Layer 3 of a small transformer language model trained on English Wikipedia (14 layers, counted from 0, width 64).
Take only the direct path to the model's output, skipping the later layers: a vector added to the residual stream pushes a token's score in proportion to its dot product with that token's output vector.

Output vectors of the tokens that the questions are about. A number n stands for n times 0.017.
"ition": 0 -40 -15 63 -16 36 66 -41 25 -13 47 -60 15 -45 -16 -12 -88 25 36 -70 32 -37 -1 4 53 -92 54 48 20 19 -35 7 29 51 0 11 -22 48 -8 -53 28 6 38 4 -7 -41 -52 -11 -2 14 -11 15 -41 22 6 -30 -34 22 13 -51 42 49 -9 11
"\"": -2 3 -15 -11 34 -39 24 -51 12 -26 24 -38 50 4 -25 97 0 24 36 7 33 -16 7 -25 41 -6 34 -17 27 -14 -10 -20 -47 51 -31 7 -3 1 -16 -10 51 20 27 -43 -34 -10 -37 19 -29 -4 -39 -6 -12 -5 52 -2 -22 -22 41 -26 20 0 -12 -23
"ric": 32 -56 17 24 5 -29 13 27 16 40 5 -34 -14 -55 -31 -28 -41 -21 20 -33 -37 46 -33 -56 -54 10 1 68 31 41 -33 7 -9 -4 -36 24 -13 12 -17 35 10 10 -13 -40 16 -11 -50 16 -37 -11 -42 -5 42 11 -21 22 27 54 3 36 20 43 66 13
"ue": 21 12 11 62 -35 -18 41 19 32 20 44 -39 -17 5 29 9 -30 11 2 -43 19 -40 4 15 -46 -63 24 38 -4 -52 -53 -22 -14 12 -35 -42 5 -42 30 51 90 -13 3 5 -45 4 6 -27 -56 27 36 -15 -13 1 68 -26 -85 49 -6 0 20 -2 52 9
"ld": 4 -5 -38 27 -29 -19 -9 -32 36 -60 -51 -87 14 -58 -58 11 -11 49 31 -56 33 -20 18 -6 22 -9 -70 43 23 -64 -67 -8 20 17 37 5 24 0 30 32 62 49 6 78 13 36 -17 26 -60 -2 -61 5 19 15 -20 79 48 -3 -19 0 7 8 -8 23
"ion": 5 -12 55 18 -52 74 25 -16 -21 5 7 -71 24 -7 -41 45 -78 -57 44 4 -20 14 -27 -3 -8 -46 42 31 -38 -4 -14 21 -13 -5 11 -24 10 14 13 7 73 5 6 -19 7 6 -66 -13 -5 -1 49 -19 9 0 10 17 -35 13 57 -4 5 -6 19 -20
"ie": 16 7 -46 -25 -45 -4 13 -15 12 13 26 -64 43 -13 -50 32 -11 0 39 -2 37 -10 27 1 -29 -34 32 29 10 27 -31 -17 10 19 -33 8 64 -18 22 30 -11 23 1 26 13 -10 -12 7 -13 -11 32 -54 -24 3 21 -32 -3 65 -31 -42 22 -20 -5 -18
":": 4 -9 23 8 -3 16 8 -46 9 24 -14 10 19 -4 -8 -32 -21 61 4 -8 8 -32 5 -46 16 33 20 -23 20 -22 -26 -5 -12 -46 -58 1 17 31 -3 -13 -2 1 -6 -16 9 19 22 -19 26 13 9 34 5 -2 -20 33 -4 -51 7 6 -4 -19 22 34
"f": 5 -36 29 -8 -14 -26 -7 32 31 7 18 34 16 -7 28 -27 31 20 19 55 -29 -5 13 33 -9 -4 12 25 -18 14 -17 -46 -36 2 -23 -13 -25 7 -24 -30 5 -9 -1 25 -20 29 -30 41 26 -13 -69 -7 -14 -2 0 16 12 30 17 1 51 -58 -71 14
"ere": -14 -4 4 3 5 15 -36 19 -27 16 21 -4 -25 0 7 47 -45 22 -6 -14 33 9 12 34 -26 -28 -36 5 23 -18 -2 -22 -44 -25 -67 39 -6 -21 13 40 54 27 4 30 -16 -7 -12 49 -42 32 15 -57 9 11 9 -25 -12 -1 -34 15 -5 46 34 -22
"ers": 12 -38 -76 -18 14 6 7 -11 -51 46 25 -2 -30 -45 -14 58 -46 26 45 -52 8 24 -14 37 3 -46 -30 -1 17 28 -25 11 -21 5 -24 18 -27 -5 27 25 12 -38 32 24 5 -27 -11 9 -36 36 21 -25 -38 -1 16 -9 2 19 32 41 3 20 -8 54
"it": 9 -27 -12 31 -23 53 52 -4 5 -13 21 18 19 17 0 25 -65 12 -14 -8 -5 5 36 11 7 -16 -4 -16 -7 10 11 -41 16 17 25 1 -53 25 -25 -30 3 2 33 26 21 -14 -51 18 -56 16 7 -16 -36 -1 -47 -13 10 34 -33 -28 35 -38 47 15
" (": 23 9 11 14 13 20 33 13 -14 23 -22 10 5 -18 -8 -5 23 38 -15 5 -16 16 5 3 30 -5 36 -3 -13 0 8 34 -26 -27 -3 24 14 -2 -13 -39 -8 -19 6 -13 -3 -3 36 -10 14 -36 -9 -35 2 -5 9 -14 -37 -12 -20 8 8 -18 -13 -8
"*": 30 -14 -9 17 -28 -44 42 -18 -3 -47 17 -43 -9 -31 -21 22 24 -10 32 -20 5 4 -1 2 34 -19 19 -10 -15 3 -4 38 0 -13 -32 26 6 2 -27 -5 28 24 19 -13 -15 20 13 -45 26 -26 9 38 -24 19 11 -35 -15 -19 17 19 -15 12 32 17
" He": 22 -5 48 -27 -27 -32 17 0 -2 30 -28 -12 14 -10 -9 11 -1 11 24 16 32 -3 4 56 26 -26 12 20 28 2 -13 -6 -4 -8 14 6 9 -35 23 59 -11 -11 3 -14 -17 -5 -1 6 -6 -16 -33 -22 -11 14 6 -23 -36 -48 8 -17 9 -4 16 -25
"\n\n": -8 -28 27 2 -23 18 34 1 -40 44 -52 19 -27 0 0 31 9 -19 29 21 6 -9 8 15 26 8 46 18 7 -4 4 36 -6 -29 -25 22 14 5 16 -26 -24 -14 -4 -9 -22 34 48 -27 -8 8 -51 -10 2 6 -37 -30 -21 42 -15 -36 -44 -14 8 51
"s": 8 -8 -24 31 -16 -45 -6 7 -14 51 35 -28 11 25 -11 -11 -21 39 28 -39 -12 31 -25 13 -1 17 14 -25 -25 53 -12 7 -39 29 31 -36 26 7 22 -66 -8 -3 6 23 9 -20 11 -29 -38 -14 -15 -26 -8 -9 -40 37 39 -13 39 16 -24 22 0 22
"ian": -3 -7 -5 5 -24 45 2 -33 13 10 -29 -70 -37 -10 -42 -27 -53 -26 32 9 14 -15 61 -27 -28 19 48 30 -28 30 4 24 -8 27 -49 -20 -2 25 26 24 23 19 -50 -6 21 -8 19 -25 -11 -1 51 -35 7 5 1 -29 18 34 -2 -24 40 34 44 -28
"ire": 4 -72 39 49 -41 30 14 -32 19 -6 55 -27 15 -9 -25 49 0 -23 11 13 31 -47 23 -2 -36 -57 -9 14 -25 -4 -31 -83 1 2 -23 34 1 -52 -20 -1 -3 38 18 6 6 16 -10 66 8 4 10 -30 12 8 58 19 -53 1 -26 -6 49 -23 25 28
"ork": -25 -16 31 9 -18 -7 -28 23 -37 32 38 -27 23 -81 -39 43 -31 -30 22 26 83 13 -29 8 16 -80 -6 37 38 -24 9 9 -24 1 -6 -7 5 -4 -56 -11 51 4 20 3 20 60 -35 38 7 3 -35 0 -6 15 -40 1 -35 -30 30 -48 2 34 36 26

Output weights of attention head 1. The head adds the sum of these rows, row i times number i of z. A number n stands for n times 0.0072.
o0: 38 -14 17 -56 4 -29 18 6 -6 -9 -13 17 -17 -15 3 64 -14 43 8 -21 43 -2 7 -26 5 5 21 11 -5 -57 20 15 24 -49 -21 -18 33 38 -41 -1 7 36 25 8 12 -33 -5 -9 -36 -5 -28 28 9 -34 5 -39 21 -17 34 -17 40 2 -18 -11
o1: 17 14 -50 8 9 55 -19 -23 -2 21 -58 37 -10 14 3 -2 25 53 51 6 -16 -10 -20 30 17 -9 32 -19 16 26 31 -33 1 5 -16 -21 -27 -21 -24 -4 3 -3 -26 54 -1 -1 4 -20 5 12 -2 -40 -36 -42 -35 -1 29 10 -1 -4 26 -27 -11 31
o2: -28 34 -34 -34 31 -22 -29 -47 0 -3 32 6 -8 29 -13 -9 16 -49 -7 8 15 30 9 27 48 -14 -8 2 38 -5 16 -7 7 18 2 -17 -17 32 3 26 -2 1 -42 1 -27 -13 -37 31 5 -35 6 -10 4 32 9 -28 -22 19 54 -13 22 25 -38 -21
o3: -19 -43 3 -15 9 16 36 24 -40 17 -2 27 -6 26 11 -5 13 -23 44 -32 -45 5 -3 26 21 29 18 9 -33 -18 -16 -25 -17 -57 10 15 -53 -37 30 3 13 -3 -20 50 -17 -6 30 9 27 25 0 -29 14 -19 -48 13 50 -17 -20 22 -1 49 -20 -4
o4: -12 24 -6 16 27 2 -4 9 29 -3 -37 14 8 -10 0 -14 8 4 -34 25 -17 17 -23 25 -3 -1 -11 14 35 20 3 -16 -16 -23 -20 -7 41 -19 20 -17 54 -32 -6 20 9 12 -11 -1 -36 4 -16 -26 14 1 -2 1 -13 37 -51 35 -35 -3 -8 7
o5: 6 -39 12 6 -2 -32 12 -11 -24 -50 -2 4 -21 21 10 14 -13 20 71 -6 -17 -4 13 -37 -17 15 -66 25 -35 12 2 13 -42 25 11 -8 -51 -35 -30 35 31 -1 -20 14 7 -40 4 6 1 16 45 16 19 7 -10 57 0 -19 -34 56 -4 14 39 3
o6: -57 27 -26 4 -8 44 22 -33 -30 -11 35 -18 6 5 20 -10 -38 -63 28 -11 -26 5 4 -38 -44 15 -22 37 8 -10 -33 6 -15 44 7 -59 38 17 13 -6 38 1 20 10 -3 27 -17 11 34 -20 10 -60 12 37 43 24 10 10 -31 34 -15 48 -1 -54
o7: -36 -2 7 16 -9 -68 1 31 -17 -49 -24 -1 -33 -8 -31 -9 4 16 -16 30 20 0 37 -13 9 5 20 -6 -7 10 -22 7 6 6 20 45 -22 29 -2 -31 19 -18 30 14 3 7 4 -17 -19 -31 -24 52 11 -35 9 31 39 4 13 16 20 11 -21 -27
o8: -23 -4 -18 5 0 7 31 25 -18 -12 -29 35 21 -14 -11 8 -8 32 40 3 -28 -20 -18 35 6 -1 3 -7 3 18 -17 -17 -1 -21 7 15 -5 -10 4 -21 27 -22 8 35 2 -3 5 -37 14 8 11 -24 -19 27 -18 -12 5 14 -23 17 1 34 -14 -34
o9: 35 -4 -1 3 -37 14 36 9 0 22 -21 -16 -15 34 47 -5 -33 -16 -29 -4 -41 8 9 8 15 -7 19 -40 7 -1 8 23 -12 -43 30 7 -27 -3 -6 -23 7 -17 4 -24 32 4 -15 9 24 20 0 27 5 -41 12 3 -28 10 -52 -36 39 23 32 9
o10: 26 7 -12 24 -17 3 -5 -4 -7 -22 18 -5 14 -24 3 31 -22 0 -14 22 -24 -48 -2 7 -4 -55 -4 -14 43 36 7 46 -19 70 11 8 -37 -1 17 -15 -40 31 -14 -36 29 -24 6 28 18 9 26 21 -15 5 -1 -44 -43 -37 -17 3 8 26 39 -12
o11: 23 -6 16 50 0 -30 20 20 -15 2 -18 24 15 -6 35 -18 -24 1 22 -2 -23 -17 7 28 2 -21 -14 -19 15 1 7 -7 13 -12 -8 41 15 11 0 -40 24 2 -16 11 39 -12 -36 7 -21 3 3 -4 -5 -4 9 -23 -36 -17 16 -2 -37 21 4 -17
o12: -65 -28 -26 0 14 22 30 13 20 13 -32 -19 5 -13 28 -10 13 14 -11 18 -37 20 3 27 21 44 -17 -24 -1 15 -7 0 86 16 -6 2 23 -18 -24 -3 23 46 -15 37 -32 -10 -41 -55 9 -48 -14 13 -9 29 6 -32 24 -8 4 8 28 -29 -12 -30
o13: -8 -37 28 31 -41 -4 -11 13 -16 17 13 19 -12 -56 44 -81 -11 -18 -17 3 -8 25 23 -30 2 43 -2 46 -4 -21 -3 -3 9 24 -13 55 -12 -19 28 -17 -27 45 -8 62 -47 -1 -4 31 -25 3 -38 38 -9 3 -30 52 17 10 48 27 -69 -33 -50 29
o14: 3 29 -66 41 5 3 -1 -43 10 1 -15 -2 -12 -21 -10 5 0 0 -37 -1 32 1 30 -35 -1 -2 15 8 6 10 -13 24 -7 19 48 54 9 12 -89 -36 10 13 -1 19 2 18 5 -4 41 -54 53 22 -52 5 9 -8 -25 11 -22 24 3 9 -18 -40
o15: -20 -10 36 4 -2 -31 30 47 -39 -13 0 -34 -15 4 14 -10 5 -8 -8 15 18 -10 14 -9 -17 -17 -1 -25 -5 -19 -26 -4 -10 11 -24 9 21 1 52 -7 28 4 24 -16 32 22 9 -21 -27 -3 -31 5 16 -40 2 17 30 -28 2 19 -15 22 11 22
o16: 17 0 -22 -33 -19 40 33 -2 -4 -6 7 24 -11 -17 50 16 -34 10 -41 22 -67 17 -11 -22 26 11 25 25 22 -44 -5 32 14 24 -17 -66 -5 -8 16 -21 34 64 5 35 -16 -3 -28 1 10 26 -41 15 -22 -29 -8 -11 6 -28 -32 2 45 3 3 -12
o17: 32 37 -21 -6 14 19 -32 -36 33 -28 7 -9 -5 14 -4 3 6 22 -9 34 8 -2 -20 -31 -3 -25 -17 -3 15 8 9 -26 -25 51 -18 -48 2 -10 12 19 6 1 16 20 12 -2 6 13 0 14 -7 -25 -31 -54 -5 18 3 -14 -7 30 7 -10 23 16
o18: 11 4 -12 -13 0 31 11 -19 -2 2 -13 10 -24 -4 4 40 -10 15 0 -28 9 6 11 -48 -26 30 7 46 -13 -36 13 26 -11 -26 16 -44 18 6 -68 -7 27 2 6 4 -3 2 21 -16 8 9 12 -11 4 -1 11 25 8 19 -60 -3 18 -5 2 -1
o19: -5 5 1 -11 -1 -18 23 41 -28 2 -6 -28 -12 -8 -25 11 36 14 -13 -11 56 -20 49 -36 -11 -15 17 -34 -27 -26 3 -5 12 -16 -31 -18 56 9 0 -5 3 10 31 6 11 13 5 -25 -34 -2 10 -9 5 -2 13 12 27 43 -24 -3 -1 -45 15 14
o20: 10 18 -27 25 21 -29 -6 -8 27 -13 5 0 -17 22 -4 8 14 22 5 8 13 13 9 -13 10 -10 7 -44 -3 -3 -35 -36 27 -13 -10 42 24 -17 -3 -15 4 -6 30 29 1 6 3 6 13 18 -7 -23 -48 -46 -17 -22 21 -34 20 20 3 -17 14 3
o21: 39 11 24 -51 52 -50 26 -13 28 -26 53 25 16 22 41 -55 -20 35 -37 28 1 23 -32 11 61 -3 -43 2 -40 -82 -21 -24 0 -21 -22 -6 -9 -28 19 33 62 12 -14 16 3 11 -15 -41 7 8 16 18 -43 -2 -19 -9 -36 -52 44 18 -15 41 4 15
o22: 24 -27 8 -29 -35 3 30 16 24 -23 39 -2 -6 -3 10 2 -4 28 -5 7 -25 2 2 -34 8 21 -51 -14 -4 -15 15 0 38 30 -7 -2 4 -8 0 24 -25 35 12 1 -30 -55 2 0 7 12 43 15 -33 48 9 -2 -44 11 -33 14 -32 -25 38 -10
o23: -11 28 -16 28 14 4 13 6 -13 4 -24 4 30 -29 -2 -56 -14 56 52 22 38 -54 -15 25 -25 -30 -14 -8 -24 14 7 -15 1 20 -4 -2 5 11 -28 -16 -9 -12 9 5 45 25 17 -87 1 -18 48 -18 -18 20 -11 -7 -1 -21 11 -15 -6 43 9 -4
o24: 28 -16 24 7 -10 37 43 39 -18 31 12 10 39 8 -43 -9 -2 -26 -15 -27 -45 -18 41 19 15 5 45 2 -66 -35 -14 -2 -9 -28 28 -7 3 -9 3 -7 -23 -4 -7 -32 -10 47 13 -14 56 13 34 -1 -19 43 11 12 -28 -11 -20 -69 -8 -23 18 -16
o25: 3 -7 26 -7 48 -10 1 20 -53 -35 0 34 24 -21 -62 42 24 -3 -3 2 -19 -64 40 38 20 -42 35 28 -3 -25 11 23 -25 51 -19 -25 -12 3 26 -2 9 35 -61 -17 10 9 14 1 -1 -35 15 -6 5 27 13 -31 -2 -33 27 0 -20 -1 -11 -16
o26: -20 -15 13 -20 -9 11 -14 -2 26 -5 20 -38 -26 -18 68 -17 -6 14 -58 11 19 -34 -35 -11 -5 21 -29 -5 20 3 44 40 36 3 27 -16 -71 14 -11 -6 -40 9 -3 -8 10 -43 47 -22 3 -10 8 25 36 -29 0 -12 20 20 -43 5 33 54 15 13
o27: -20 -26 11 -35 -61 -5 50 10 -23 -20 -41 -12 -21 10 15 20 -60 13 95 12 -27 27 36 11 -3 6 -28 -20 50 6 3 2 23 18 -15 2 32 12 -3 29 -33 7 8 -13 -14 -45 -45 -11 8 -2 -15 21 -8 56 14 -12 -25 -14 40 -30 35 4 -3 15
o28: -34 -8 -3 -3 20 -24 -11 11 0 -1 21 10 -4 -25 13 52 31 23 7 -14 28 1 -36 -1 -18 10 -63 12 32 10 25 34 27 0 -13 -21 14 0 -32 10 26 2 -23 -31 -11 -46 3 -25 -48 26 21 -13 28 85 -7 -27 -32 40 -50 13 -17 -4 10 5
o29: 9 11 -25 -13 -1 0 6 -20 -51 34 18 28 -60 35 18 -2 32 -7 42 -23 31 11 7 -16 -10 8 16 -13 21 -42 33 8 3 7 -21 21 0 25 -26 -12 26 20 -27 -25 6 -2 19 1 -36 -20 10 -24 -3 -20 8 -6 4 4 -2 1 -52 19 -12 29
o30: -22 9 6 6 -7 -1 -47 2 28 -43 13 16 -2 3 -25 2 9 -5 -34 27 -32 19 -10 -2 28 16 1 15 10 24 -11 -21 -8 15 25 -25 -49 -5 34 -1 1 -45 13 31 -46 -3 5 21 14 38 -44 -1 -8 -8 -9 50 18 43 -5 2 25 -25 -17 -11
o31: -52 -17 17 5 -2 13 17 42 -20 7 -10 -55 5 -4 48 37 11 -23 -13 0 7 -20 -24 31 -19 -18 -21 -57 46 28 -16 -4 19 4 -7 5 10 1 52 -8 14 -6 15 -12 30 -15 1 -21 -13 3 -53 -27 20 -30 0 -28 25 6 -11 17 16 40 2 6

Each question shows a token from some text and the vector z that the head gathered there. A number n stands for n times 0.023.

" s": -6 -3 -31 -14 4 21 6 2 1 29 14 2 5 -15 -25 28 33 10 -2 -5 -1 2 -6 -16 -7 -15 -18 26 -1 -24 11 31
Which of these tokens does it push down most? " ("

" C": -6 18 -38 11 -25 41 -9 5 8 29 22 8 -4 -12 19 11 10 1 8 -9 18 -11 -2 -13 5 -10 -20 -1 -7 13 -9 13
Pushed up most: "it"

"9": 4 31 -18 -40 23 -57 -35 8 16 14 -4 6 -2 -54 53 -3 -44 -20 11 41 12 -59 -47 30 33 15 -54 -10 -5 13 -39 0
Which of these tokens does it push down most? "ric"

" |": 6 -13 -24 -33 20 -45 -34 -1 -6 8 -18 -1 20 -4 16 2 -16 -35 9 30 -6 -21 2 -12 26 -3 -11 -16 27 16 -21 3
Which two tokens does it push up most, strongest first? "\n\n", " ("

"ri": -18 15 -16 -2 14 -15 -18 20 3 17 -4 15 -6 -30 -20 37 -21 11 -30 5 32 -2 -40 9 -3 -4 -25 -7 -34 -12 4 32
Pushed up most: "s"

"0": -2 20 2 -57 27 -51 -32 0 7 1 20 10 -14 -51 63 -25 -45 -14 11 28 4 -69 -39 20 26 26 -52 -15 22 8 -26 -15
Which two tokens does it push up most, strongest first? "ie", " ("

" (": -19 -5 6 -20 20 10 2 -25 -17 13 -8 -7 7 -9 8 -21 4 2 22 -12 -13 1 2 -21 -8 -33 8 -14 44 -5 11 -3
Which three tokens does it push up most, strongest first? "ric", "ue", "ere"

" ch": -28 3 -46 -14 6 39 17 -13 1 3 19 -15 -31 -13 7 -4 -14 1 25 2 -22 -61 -16 -19 18 13 -39 -6 12 -18 7 -6
Which two tokens does it push up most, strongest first? "ire", "ion"

"h": -17 -1 -34 -15 17 26 19 -10 4 25 7 -3 1 -20 -33 35 30 17 6 12 -22 -4 4 -10 3 -6 -21 19 13 -16 8 38
Which three tokens does it push up most, strongest first? "ue", "ion", "ric"

"I": -46 46 -34 -32 28 24 -29 48 26 -6 -17 15 31 -25 20 22 -67 -7 -18 34 26 -59 -23 42 -39 -26 -24 -12 40 28 -5 27
Which of these tokens does it push down most? "ion"

"f": -28 29 -4 0 -25 35 -16 -14 19 29 38 22 26 -38 20 -2 -13 -14 -22 -21 8 4 4 21 4 0 -13 28 13 10 -31 28
Pushed up most: "ition"

" l": -41 12 -49 -2 16 33 -6 -14 18 15 5 15 -58 -18 -14 26 -44 -1 -2 14 -8 -16 -21 16 36 14 -68 -1 5 6 -8 2
Which of these tokens does it push down most? "ition"

"a": -20 46 -23 -13 17 -1 0 -15 13 28 -12 14 22 -34 -22 13 -12 -12 -5 11 -11 -47 -39 6 -4 -5 -35 27 3 2 -15 43
Which of these tokens does it push down most? "*"

" D": 0 9 -74 -17 -5 43 -15 6 13 13 -15 5 -2 -26 -38 29 -33 -16 8 21 7 -48 -1 3 -12 -37 -28 40 33 2 -14 36
Pushed up most: "ric"

" of": -19 12 -5 -24 12 15 13 -10 16 -19 -13 4 34 1 10 -26 -8 -1 2 -22 4 -8 9 2 -21 -31 -27 26 31 -18 12 -4
Which of these tokens does it push down most? "\n\n"

" ": -18 25 -28 -22 20 4 1 -20 15 16 -24 9 25 -7 14 -25 3 1 16 -2 1 6 9 7 4 -42 -17 -17 20 -9 6 -9
Pushed up most: "it"

"re": -37 22 13 -7 9 0 -29 1 -6 5 -15 0 6 8 -7 1 -4 6 -22 -7 6 26 1 -15 17 3 -43 -3 -3 16 23 -19
Which two tokens does it push up most, strongest first? "f", " He"

"ge": -28 -3 -12 -24 -16 16 3 -2 -9 1 15 13 -32 -19 14 30 -40 -2 -14 7 5 1 -37 25 22 21 -61 -5 -6 23 -30 1
Pushed up most: "ork"

"\n\n": 1 -28 -8 3 -1 19 -40 -4 -17 7 -5 -21 -24 10 -20 -3 -18 -11 2 -22 -11 18 21 -21 -14 -39 36 18 32 -5 8 -7
Which of these tokens does it push down most? "ie"

" M": -16 4 -31 10 -15 29 39 -29 -5 31 -5 -24 10 -34 3 3 9 -16 39 13 -7 -55 0 -38 25 -21 -28 25 15 19 -21 18
Pushed up most: "ion"

"ot": -13 44 -9 -6 14 9 9 -19 14 0 -16 3 9 -44 -13 14 -13 9 6 -9 1 -5 -39 16 -12 7 -41 19 9 22 -17 28
Pushed up most: "ers"

"3": 4 33 -11 -38 25 -46 -30 14 20 1 0 4 -1 -65 50 -1 -47 -10 9 34 21 -49 -45 33 11 19 -38 -17 10 18 -31 8
Which two tokens does it push up most, strongest first? "ie", " ("

"igh": -29 0 -50 24 -4 44 22 16 12 11 -10 -27 -6 -19 13 23 -17 -8 19 31 -2 -43 -15 -18 29 8 -37 -30 -14 -6 -1 6
Pushed up most: "ire"

" H": -16 -22 -57 3 14 13 -8 5 9 15 -15 0 4 13 -15 25 -1 -24 9 29 -18 -2 15 -16 35 3 -9 -34 19 -4 3 13
Which of these tokens does it push down most? "\""

"e": -1 51 -30 -18 4 5 -36 -19 1 -12 -26 3 27 -16 -5 -1 -31 -8 2 14 12 -31 -16 2 2 2 -60 21 15 26 -32 2
Which of these tokens does it push down most? "ition"

"6": 23 35 -30 -34 26 -49 -42 14 16 16 -31 3 34 -41 35 -6 -3 -7 24 19 29 -11 -29 17 10 -21 -26 -10 4 0 -11 2
Which of these tokens does it push down most? "ric"

" The": 10 -4 -14 -5 -2 19 -20 26 29 -18 8 -5 3 2 -3 11 -4 -21 -4 14 -15 -1 3 3 -14 26 -1 4 41 4 11 17
Pushed up most: "ld"

"i": -38 58 -51 -25 0 -14 -14 -7 9 33 6 11 1 -63 -15 20 -50 5 -19 10 23 -87 -44 21 7 -23 -40 15 -22 8 -16 52
Which of these tokens does it push down most? "ld"

" I": -50 40 -26 -28 38 15 -25 33 23 -11 -24 14 34 -12 1 14 -58 -10 -17 25 7 -52 -17 32 -28 -18 -20 -9 46 16 9 25
Which of these tokens does it push down most? "ion"

")": -24 -11 -12 -15 14 2 -24 14 -8 25 -4 8 9 -2 15 10 -16 -23 -2 8 11 -9 -9 -14 -3 -29 -3 -12 33 8 0 9
Pushed up most: "ric"

"ac": -4 58 -15 -17 7 15 -6 -22 16 7 11 12 11 -37 3 -13 8 10 13 -9 13 -28 -16 6 -19 -4 -35 23 27 21 -11 11
Which three tokens does it push up most, strongest first? "ers", "ie", "it"

"–": 3 25 -1 -47 31 -32 -22 -11 8 0 12 7 9 -46 40 -23 -8 12 15 6 16 -22 -13 14 -1 -3 -27 -6 31 -2 -10 -5
Which of these tokens does it push down most? "ric"

"ol": -55 37 -23 -36 8 17 -6 43 11 9 8 7 -15 -27 25 25 -66 5 -21 19 11 -67 -40 33 -21 -6 -27 -8 -8 23 2 21
Which three tokens does it push up most, strongest first? "s", "ie", "ian"

",": -26 12 1 -4 23 -21 -19 3 14 1 -12 13 26 -7 -20 5 -10 -13 -24 4 2 -5 -12 -4 13 9 -24 -4 14 -12 21 21
Which three tokens does it push up most, strongest first? "f", "\n\n", " He"

"t": -23 17 -35 -49 21 30 -5 -28 -2 0 8 24 -32 -40 -13 16 -37 33 -3 10 13 8 -7 37 -4 -15 -56 11 24 -3 -22 2
Pushed up most: "ue"

"ic": -39 21 0 -6 2 10 6 8 8 16 31 7 -8 -32 2 19 -26 6 -29 -11 6 -57 -30 -8 -25 -4 -19 13 -1 7 5 52
Pushed up most: "ers"

"K": 7 7 -17 -9 17 6 -20 -12 -5 26 -18 -10 24 -23 9 -23 23 -5 37 -11 -1 -3 2 -40 -1 -34 9 -17 41 -8 20 5
Pushed up most: "it"

"R": 9 17 -61 6 -15 11 -55 14 9 14 -21 -4 5 -2 -21 13 -10 -4 1 -5 35 10 12 1 14 -39 -14 20 -11 -9 8 -1
Pushed up most: ":"

"en": -29 10 2 -16 -18 11 -31 -11 -3 36 31 16 12 -30 19 7 -27 -17 -30 -26 1 -3 -12 12 2 -21 -16 32 7 10 -34 31
Pushed up most: "ition"

"N": 1 5 -10 -17 9 8 -16 -32 -18 19 -21 -9 15 -10 8 -28 9 -9 40 -5 -8 6 15 -28 8 -32 11 -8 50 13 1 -12
Which of these tokens does it push down most? "s"